Layer 3 of a small transformer language model trained on English Wikipedia (16 layers, counted from 0, width 96).
A neuron's activation on a vector x is SiLU(gate . x) times (in . x), where the dot is the dot product.
The model reads these tokens: "." " His" " family" " moved" " to" " Detroit" "," " Michigan" "," " when" " he" " was" " in" " fifth" " gr" "ade" " and"

The vector x that enters this layer's MLP at each token. A number n stands for n times 0.013.
0 ".": -1 16 11 -6 -2 64 -21 -18 -37 32 7 -13 -1 -8 42 28 -35 19 20 -42 27 5 10 36 -11 10 -15 -7 -57 -11 3 -1 34 8 15 8 62 32 52 -1 8 -22 8 -10 18 6 -10 -26 35 -30 23 13 20 0 -15 -1 -40 -34 -2 7 -2 -22 -11 17 16 7 7 11 -16 -18 21 -9 -33 2 -5 4 -16 16 -34 -20 1 5 30 7 -11 51 56 33 23 39 -32 6 -1 21 37 -2
1 " His": -4 7 16 11 2 13 8 47 30 67 -3 -15 5 15 31 20 37 -14 45 -18 33 -7 25 65 23 -42 27 7 12 -20 -3 -14 5 -7 22 -32 29 1 10 7 40 8 1 -13 -17 28 -3 8 7 17 -24 7 -6 -4 15 -41 -48 -25 10 25 5 -15 8 33 38 -12 -4 -8 5 11 -49 3 65 -21 30 -11 -35 21 24 7 -39 -9 -22 -2 11 12 32 -9 -3 -20 -41 -5 -51 -13 1 22
2 " family": -3 65 17 -33 -10 -15 0 -78 -16 22 -8 -10 -9 57 5 23 25 21 24 32 6 15 2 55 0 -21 -2 32 -5 7 -55 -26 0 -13 -39 33 9 -16 41 24 -14 2 -10 2 4 25 -9 -41 29 -9 13 15 -43 -6 8 34 -54 -4 26 -20 -37 -22 0 1 -16 7 -34 16 7 23 -6 20 40 26 16 -15 4 19 1 -10 -30 31 10 -16 42 51 3 0 -4 -32 -16 38 -23 21 -14 15
3 " moved": 5 52 -17 -21 -22 28 0 7 21 -40 28 4 11 46 8 -23 3 51 15 2 24 11 10 34 -1 -43 44 -26 13 -9 -32 16 -10 -25 -28 -9 64 27 10 3 75 -34 -9 0 -38 2 -9 18 35 -6 26 20 -11 22 -3 3 -10 -14 10 9 -13 -20 2 6 -20 -11 -12 -32 -18 33 -9 -1 21 4 4 -24 -24 32 -20 34 18 4 16 10 26 31 38 -11 14 -10 -49 1 -39 22 -22 6
4 " to": 3 6 2 -6 32 9 24 -32 26 47 -19 1 -6 49 15 2 -9 40 -15 -43 1 31 29 60 16 -24 -26 -22 -17 14 11 -2 5 6 -9 12 11 -20 -15 35 8 13 7 -7 2 9 3 62 -1 -27 12 24 -10 -26 -17 19 11 -34 0 -36 -30 -20 15 65 -50 10 -10 -46 -11 3 -3 10 5 33 -1 -10 21 15 -7 2 -31 -34 27 8 30 15 27 -23 -10 27 -9 -12 13 -41 19 17
5 " Detroit": 7 29 10 -21 -7 33 3 24 42 -2 41 -11 -23 35 36 3 -7 16 3 18 53 25 8 54 22 -24 12 10 -4 -17 14 32 -6 -5 -30 27 -19 -28 -3 -15 -6 -29 -14 -6 -7 -17 -16 16 12 19 -14 -1 -12 11 3 -5 -1 -38 13 15 -5 4 -3 -70 18 -25 4 12 -8 22 9 8 72 29 4 -29 -5 -13 -23 -31 -33 -17 -10 -9 -3 44 2 -11 -11 10 22 -68 -16 1 -26 -5
6 ",": 31 -40 20 -44 -12 43 6 20 -30 21 61 5 13 58 5 13 -16 34 31 -24 13 -22 32 51 4 6 -22 26 -2 7 -21 37 5 19 -2 -6 36 0 25 -1 33 -6 3 12 21 16 -6 6 -9 -56 23 7 -7 10 -15 -26 -1 -38 -9 -5 -20 4 -2 4 -4 32 -32 11 9 3 12 17 -1 -5 10 -26 -19 2 -21 14 -18 11 44 -29 13 56 -23 -9 -14 8 -10 9 30 0 -11 -32
7 " Michigan": 14 61 2 -12 4 55 27 -6 -1 16 27 -25 -4 27 21 17 3 71 -5 24 49 23 -8 62 10 -18 1 6 -39 -28 18 40 0 -43 -16 28 0 -28 26 -26 -6 -20 -10 3 -15 -1 -22 11 18 17 8 -6 -18 18 -30 -6 1 -17 -5 9 -18 14 1 -24 27 -18 -7 5 9 -1 36 0 96 4 11 4 -14 5 -16 -23 -21 -27 -5 -15 -2 7 45 0 -2 15 26 -25 -25 28 -8 -3
8 ",": 31 -40 20 -45 -10 48 4 17 -31 16 62 3 11 60 2 18 -17 35 27 -28 10 -20 32 50 5 7 -19 25 -5 10 -17 37 4 10 -5 -10 37 1 25 -2 31 -2 4 12 18 15 -6 4 -5 -52 23 6 -6 8 -18 -30 1 -34 -8 -8 -20 5 -1 5 0 33 -30 10 7 -1 15 19 1 -3 10 -24 -21 -1 -21 16 -19 7 46 -29 14 59 -13 -7 -16 10 -14 9 32 2 -10 -30
9 " when": 23 -15 46 2 33 48 -1 -18 -21 -15 48 5 3 -23 3 54 13 11 38 -13 9 2 14 72 27 -4 6 -10 -53 1 -21 7 -26 -15 26 14 58 28 -21 -1 3 -1 5 -6 2 12 6 42 -11 -18 28 -18 -18 -31 -18 -23 -23 -11 -13 45 -13 -7 -9 2 0 21 -2 -31 17 -1 18 13 8 0 1 -27 5 22 -37 -3 -1 -11 35 -32 47 19 -10 -16 12 11 -22 22 -28 -10 9 9
10 " he": -17 -18 37 13 -34 24 -8 -57 1 40 -3 -4 5 29 13 47 16 -1 40 -9 -35 7 36 60 3 -2 35 4 -53 14 -44 -18 10 -16 35 -7 56 3 14 -25 -38 0 14 7 -31 -21 -6 -5 -12 3 26 6 -26 17 -18 -27 -20 -21 6 30 -33 -25 3 40 19 0 2 14 13 17 -15 10 45 36 34 -18 23 26 -3 10 -59 1 34 -26 29 -4 19 -44 5 39 8 -22 -15 13 7 15
11 " was": 9 -18 0 -11 -21 14 -17 15 40 6 52 -4 22 44 -21 38 -10 15 -20 31 -11 21 6 65 -21 4 -3 7 -20 4 -15 -7 -10 9 26 -13 14 54 -23 -7 11 -26 -9 1 -18 11 -12 6 1 21 28 -2 -32 26 -8 -44 -30 -24 -22 18 -22 -27 14 44 8 7 23 7 7 23 11 14 23 9 11 9 12 29 -26 3 -25 -25 5 -29 23 -14 25 -33 11 -26 4 25 30 -48 -10 39
12 " in": 1 8 -9 -42 21 17 4 11 3 -5 11 -9 9 50 -5 20 3 -7 -8 -49 40 28 40 46 21 2 -19 16 -4 -4 -19 -34 -2 -22 -14 9 41 22 -3 40 -18 -17 1 10 -17 -4 -1 41 -20 33 40 24 -3 -4 -37 -28 16 5 -27 -40 -14 -2 -5 3 -25 14 -56 -16 10 7 -8 15 27 -1 -8 -48 -6 9 -25 -13 -25 -22 11 -12 -12 66 4 11 12 8 6 -8 23 -12 16 48
13 " fifth": -7 4 -16 3 -16 49 -10 -49 -16 13 18 9 21 7 22 39 0 46 0 0 37 -16 -11 54 -5 -6 25 5 -23 -1 0 1 -36 37 -21 23 -7 5 -42 -11 0 -70 17 -14 -14 -11 -16 10 3 -30 5 13 -21 -4 -22 -47 10 3 12 9 -6 18 28 -10 38 14 18 1 26 -9 4 -40 31 -4 19 -2 -18 21 -4 16 -38 -25 -13 -8 31 44 7 -25 10 -26 -51 -13 -69 5 -2 -11
14 " gr": 11 29 46 4 25 -28 -39 18 -56 -17 -24 -9 14 43 -5 29 -14 18 7 22 6 2 27 14 -14 1 -7 -9 -4 8 11 -6 -31 -46 1 13 24 6 -41 -12 16 -9 -15 -17 0 -15 -10 -18 -32 -76 49 0 -46 -20 -2 -28 -20 -22 27 33 6 -3 -18 49 -28 35 1 17 -55 12 -16 -1 43 21 -5 5 1 3 -18 26 -21 4 24 -9 -37 19 1 30 -6 -21 -5 -38 -28 43 -13 18
15 "ade": -27 -19 -10 23 -4 19 10 17 -26 31 -14 0 -6 34 1 53 5 21 -18 65 -15 37 17 22 16 -3 -17 -3 -6 -4 4 2 -28 38 -19 -10 -37 2 -69 -16 -16 14 -28 25 -19 4 -4 12 -7 -4 25 -6 -12 -29 10 -39 37 -31 7 -3 -2 22 7 20 48 -8 -1 -16 -18 42 5 -46 -14 21 -17 -5 33 2 24 -23 4 -2 -27 -36 12 10 -35 21 5 13 26 54 39 -18 22 -2
16 " and": -10 11 -24 -4 6 41 35 50 -4 1 34 2 -13 64 -32 7 30 0 -18 -25 14 32 39 62 -4 2 -6 12 -10 12 -1 14 8 1 31 16 40 4 -23 -22 -6 -30 -2 4 29 -27 1 94 -18 -41 11 -16 -2 -4 -15 -20 24 -51 10 0 -14 -28 -2 24 -28 3 -38 -12 -9 -12 1 35 15 1 16 -21 11 30 -8 8 -16 25 3 -13 15 23 22 -8 -15 35 -6 7 -26 -5 -6 25

Each question shows the input weights of one neuron of the MLP. A number n stands for n times 0.0065.

n181 gate: -4 -19 2 17 0 14 23 2 -6 -2 -12 27 7 -22 0 3 -5 -13 10 33 19 8 -3 -11 -25 6 -25 6 10 -21 36 -19 20 3 16 7 -32 -25 4 8 -29 -7 -27 -8 29 15 8 -17 -16 6 -2 19 3 -19 5 -22 9 -21 -7 4 15 -13 -12 27 9 -16 -18 20 18 1 -49 19 -4 -2 -29 -19 13 19 -7 -17 34 -31 12 31 9 -23 33 -51 15 -11 9 13 -28 -1 -24 -23
n181 in: 55 13 -2 -9 4 -7 -14 6 40 7 16 -2 14 41 -25 -15 4 -30 -4 13 8 -9 -24 -31 16 -3 2 10 28 -21 27 -25 -16 -27 -21 -26 -7 1 -22 8 4 2 -7 -5 -18 18 -2 6 -3 -18 -21 15 1 -15 -29 10 -5 23 -11 2 -4 -28 -25 29 4 39 16 -6 22 28 -24 2 2 31 -10 -1 -25 15 23 -11 -12 18 -1 14 5 -5 1 -5 0 18 12 -24 34 -35 -8 11
On which token does it fire most, and how strongly? 0 ".", at about 0.11

n116 gate: 28 2 18 -1 8 0 0 34 11 13 -5 -20 -12 -6 -10 -1 53 -2 36 45 -7 -3 -15 -5 18 6 -8 -40 25 -52 33 22 2 14 23 -11 -17 -25 5 -25 6 6 -2 -24 13 -1 -13 20 -41 16 16 -6 13 -20 18 -3 5 2 -9 1 -26 2 -22 -11 2 8 -1 -14 17 20 -28 -19 -15 8 36 -20 -7 39 -17 -6 -44 4 -11 -2 -5 -1 23 -3 -2 8 27 2 9 -29 -13 -7
n116 in: 30 4 14 4 0 -15 3 0 3 -1 -7 -8 -24 -39 2 9 17 5 18 48 -49 27 -4 10 -1 31 -6 -25 9 -23 -13 32 4 12 16 -3 -38 -4 3 -26 1 -15 16 12 0 12 -26 29 -5 -2 6 -16 36 -23 18 7 16 17 -10 11 -22 29 2 -33 2 -37 -13 16 16 5 -14 0 -2 -1 9 -1 0 30 0 7 -27 -6 -12 2 -16 0 -16 -26 5 27 6 -5 -4 5 0 -13
Its two highest activations, in order, are on tokens 0 ".", 15 "ade"

n159 gate: -6 -12 14 -14 27 8 17 20 3 -30 11 32 8 -26 1 23 4 -24 17 -31 13 -26 41 30 -32 -16 31 -42 -20 9 -26 -14 -6 -44 49 1 6 31 -12 -20 -20 -10 19 -1 9 3 16 36 -3 -11 -35 -25 -7 -24 -20 -2 12 27 7 -17 -5 -43 22 -6 8 39 -3 -12 13 28 62 19 -3 24 3 -66 8 -12 1 11 27 7 -13 -2 -11 -4 14 30 -13 -6 8 23 -48 30 -24 -8
n159 in: -23 -32 23 7 16 19 19 16 32 0 -22 32 -29 -3 9 28 1 -7 35 24 -20 -25 19 2 16 -4 34 -34 -18 3 -7 -14 -32 -21 9 -17 5 13 -62 -31 -6 12 -3 26 26 10 -9 9 -21 32 7 -5 14 -37 -29 6 3 10 46 -14 1 1 -27 -18 -2 20 -9 3 -2 25 71 -29 8 0 -8 -16 -12 -11 14 30 23 13 -15 -33 22 -10 21 16 25 23 -6 31 -14 5 18 10
On which token does it fire most, and how strongly? 9 " when", at about 1.3

n5 gate: -12 13 -1 -8 -29 8 -3 2 -1 -13 12 4 13 7 2 -13 -4 -2 -12 -3 2 2 -11 7 24 4 -1 -8 -15 24 -10 5 -2 -5 -14 2 -4 -15 9 -2 -1 6 -4 8 -7 -8 -26 -7 0 20 17 13 2 1 -24 -18 4 21 -16 -29 22 -6 6 0 10 -17 -5 3 14 -6 32 51 6 24 0 0 14 5 -10 -9 14 -27 -18 -1 -31 -11 2 -2 -17 -1 10 -17 -6 -10 5 2
n5 in: 4 -7 -7 1 10 9 -10 -10 -1 28 10 -13 -5 4 -6 3 0 7 14 -13 -11 8 -14 -12 9 -29 13 -13 -6 -11 7 -23 3 29 -1 10 1 7 -1 -3 5 -5 -6 -5 -19 10 31 1 -18 -19 -12 -21 8 8 -5 -1 4 -16 4 -20 -30 13 1 8 8 12 -11 -17 -6 -8 -16 -26 9 -2 6 -6 12 -15 9 4 5 -9 18 -22 14 19 -11 -27 11 -4 -5 25 -2 3 -9 -10
On which token does it fire most, and how strongly? 14 " gr", at about 0.029

n145 gate: -12 2 -7 -16 2 14 -2 19 5 -5 10 13 1 4 -27 7 -23 4 -8 3 1 20 -9 -29 17 10 4 15 8 28 -5 7 -14 -8 -22 -22 16 -4 4 -32 -24 -21 14 27 -6 1 30 6 1 -1 -18 -18 -8 10 -17 18 -7 30 18 -4 -22 -22 5 -7 4 2 -4 13 17 -33 12 -4 -1 5 5 0 -6 5 -10 -16 12 -7 -2 8 -1 -7 -3 -12 12 3 22 9 6 -14 0 -17
n145 in: -3 -12 14 26 14 -28 -13 -23 3 -10 -14 5 -23 -5 9 -1 12 18 -1 -4 -22 -8 -8 7 -19 6 -15 7 -7 -27 12 -23 -2 12 -6 19 -23 7 8 13 7 7 11 6 8 18 9 -3 10 -8 6 -8 18 -10 -12 -13 27 -17 -3 8 10 18 -9 11 -8 10 1 22 -28 9 -27 6 1 -5 -2 -2 33 12 8 -8 7 -5 10 -8 2 -1 -4 -10 -8 2 -29 -11 11 19 -22 -2
Its two highest activations, in order, are on tokens 1 " His", 3 " moved"

n216 gate: 16 6 18 11 25 -3 31 46 11 -2 -18 13 48 39 -20 29 8 20 2 -15 -16 -7 16 -21 -14 -34 -5 -6 -4 7 -12 6 13 14 -42 21 5 14 8 -14 -8 -2 0 -26 19 33 -12 6 -30 -21 1 17 -5 27 14 51 -17 17 25 3 11 11 10 -12 -40 -1 -12 11 25 -5 -40 1 10 -13 -23 -14 -24 -39 6 -22 2 37 32 9 -23 -7 -5 38 17 -9 25 54 -7 -1 51 -12
n216 in: 5 -6 10 33 -4 13 27 22 5 12 10 17 14 -12 9 15 27 13 30 4 1 -30 13 -31 4 -2 -3 4 -8 -20 -6 24 36 7 -15 7 11 12 -27 30 9 -9 3 12 8 5 -9 -11 -39 -51 -29 -10 -4 -15 -24 46 -46 30 -6 -2 -10 4 -13 26 -4 5 -24 -7 20 17 -12 21 13 -52 -22 12 -29 -15 0 -11 -27 -8 21 13 -30 32 15 -7 1 -33 36 43 21 -7 24 1
Its two highest activations, in order, are on tokens 6 ",", 5 " Detroit"

n96 gate: 25 5 -2 -23 -9 -14 -16 3 21 -21 -26 -9 21 -32 -42 16 13 13 10 1 -10 -9 -15 3 -22 15 -19 -15 -6 -9 39 8 12 48 21 -9 51 -25 4 21 18 -31 10 6 -9 -35 -4 22 11 -25 -5 19 -36 -10 -15 16 33 -9 -3 -36 2 32 27 -29 -28 -22 -4 9 26 29 -27 -1 1 -1 -15 -18 -19 21 -8 28 -17 -2 -29 -17 -9 3 -20 -5 -35 3 6 -21 -2 9 -7 -2
n96 in: -50 16 -6 16 -24 10 3 2 -21 -12 9 12 12 -33 -34 -18 28 19 24 -14 -4 9 28 7 4 21 -17 3 33 -33 -7 20 25 -34 1 9 27 -6 -40 -15 -16 -7 1 -13 16 -29 -44 21 51 31 -28 -4 -6 -14 7 9 5 20 -7 19 -18 -1 -6 25 -27 1 9 -5 -12 -9 29 7 24 -1 8 -25 13 23 9 25 -11 -2 8 5 -20 9 -21 -12 -17 5 14 -18 5 -24 5 -31
On which token does it fire most, and how strongly? 16 " and", at about 0.11

n120 gate: 45 -7 -13 -31 -9 5 7 29 3 -20 19 -23 -12 -9 0 9 -6 -1 -13 27 -14 30 -26 -11 -12 25 -10 -26 52 -10 7 -11 14 -2 23 -1 -27 -38 5 50 3 4 -2 12 11 -4 1 25 -25 16 15 -13 16 -15 -21 -2 18 9 3 14 33 -23 7 11 22 -7 38 -1 -4 -36 15 35 40 -6 4 9 -32 31 14 21 -1 7 -19 43 45 1 -39 6 24 -5 0 42 22 -23 -14 23
n120 in: 1 15 21 -18 11 10 17 16 -9 6 -25 -12 8 41 11 -17 14 6 -11 -36 -50 19 9 0 -1 -12 -1 -3 -32 -5 4 -8 22 -13 -21 -1 -6 -7 5 -2 -6 -24 22 12 -19 38 5 -4 1 13 -12 31 -12 -18 47 -10 3 -10 -16 -30 9 7 7 -16 -52 -20 -16 24 50 17 4 -38 -39 -4 -29 -18 -31 -2 13 -48 24 23 27 -10 -28 -40 -22 6 -6 1 15 -9 -14 -5 4 -4
On which token does it fire most, and how strongly? 13 " fifth", at about 0.13

n34 gate: -17 -10 -25 16 8 -11 -11 34 -13 7 8 18 10 41 13 29 -14 -2 2 -26 7 12 23 -22 2 5 20 -4 -26 -5 32 -19 -7 3 10 27 -10 26 -25 -16 20 -23 -14 27 -14 26 -21 -15 8 21 9 -8 21 16 -2 13 -1 25 -12 1 10 0 -10 -12 -9 12 -15 30 -34 -18 -6 -2 31 49 11 8 26 -17 -26 -7 13 23 33 -22 -21 -6 -4 -36 29 29 -5 -17 -8 -35 -14 3
n34 in: -3 19 1 16 -13 16 2 -8 -37 -13 21 18 1 -7 38 6 -14 13 -28 -8 5 -3 -17 1 7 10 -19 18 -14 15 4 -8 -1 -26 -12 -24 10 11 30 -27 -7 -10 -2 1 -1 -1 12 -8 -1 -33 7 -2 45 16 -42 -16 17 1 -22 15 -11 -32 -6 -7 -20 28 4 12 -19 -26 -19 -20 18 29 20 -11 7 -1 -4 -17 -13 27 20 -31 -16 26 -13 -2 -22 -31 -5 -5 11 -1 -23 26
It fires most on token 14 " gr"

n254 gate: -5 -17 13 19 -5 -10 -24 3 -38 -13 -9 3 -9 18 49 -3 -2 17 5 -4 14 18 5 -6 -23 -13 -20 -11 -34 11 -41 -3 6 -10 5 8 -24 10 5 12 -10 27 43 -5 38 30 5 4 35 11 -16 -6 11 0 34 9 -26 -26 24 -14 -19 -21 7 20 -9 19 -8 -3 -18 43 -13 -1 30 -5 -18 -14 6 -2 9 23 -18 -10 -15 31 -3 -2 -13 18 -11 -15 8 2 -16 -16 -1 9
n254 in: 7 -9 11 -10 27 -9 -20 13 -21 11 7 -12 48 9 17 19 7 -32 2 15 33 -23 -3 -6 -9 5 -1 -36 12 -29 -3 -5 -24 -3 11 17 8 5 -19 4 -6 15 4 -16 -4 9 14 10 -27 21 -19 -17 -2 21 -3 -7 -7 15 23 11 24 -53 19 -7 7 7 15 6 -5 -37 41 9 -6 12 -8 -14 -36 0 3 31 13 -28 4 30 -9 21 -24 32 -4 -2 -25 6 15 -10 -21 26
On which token does it fire most, and how strongly? 14 " gr", at about 0.16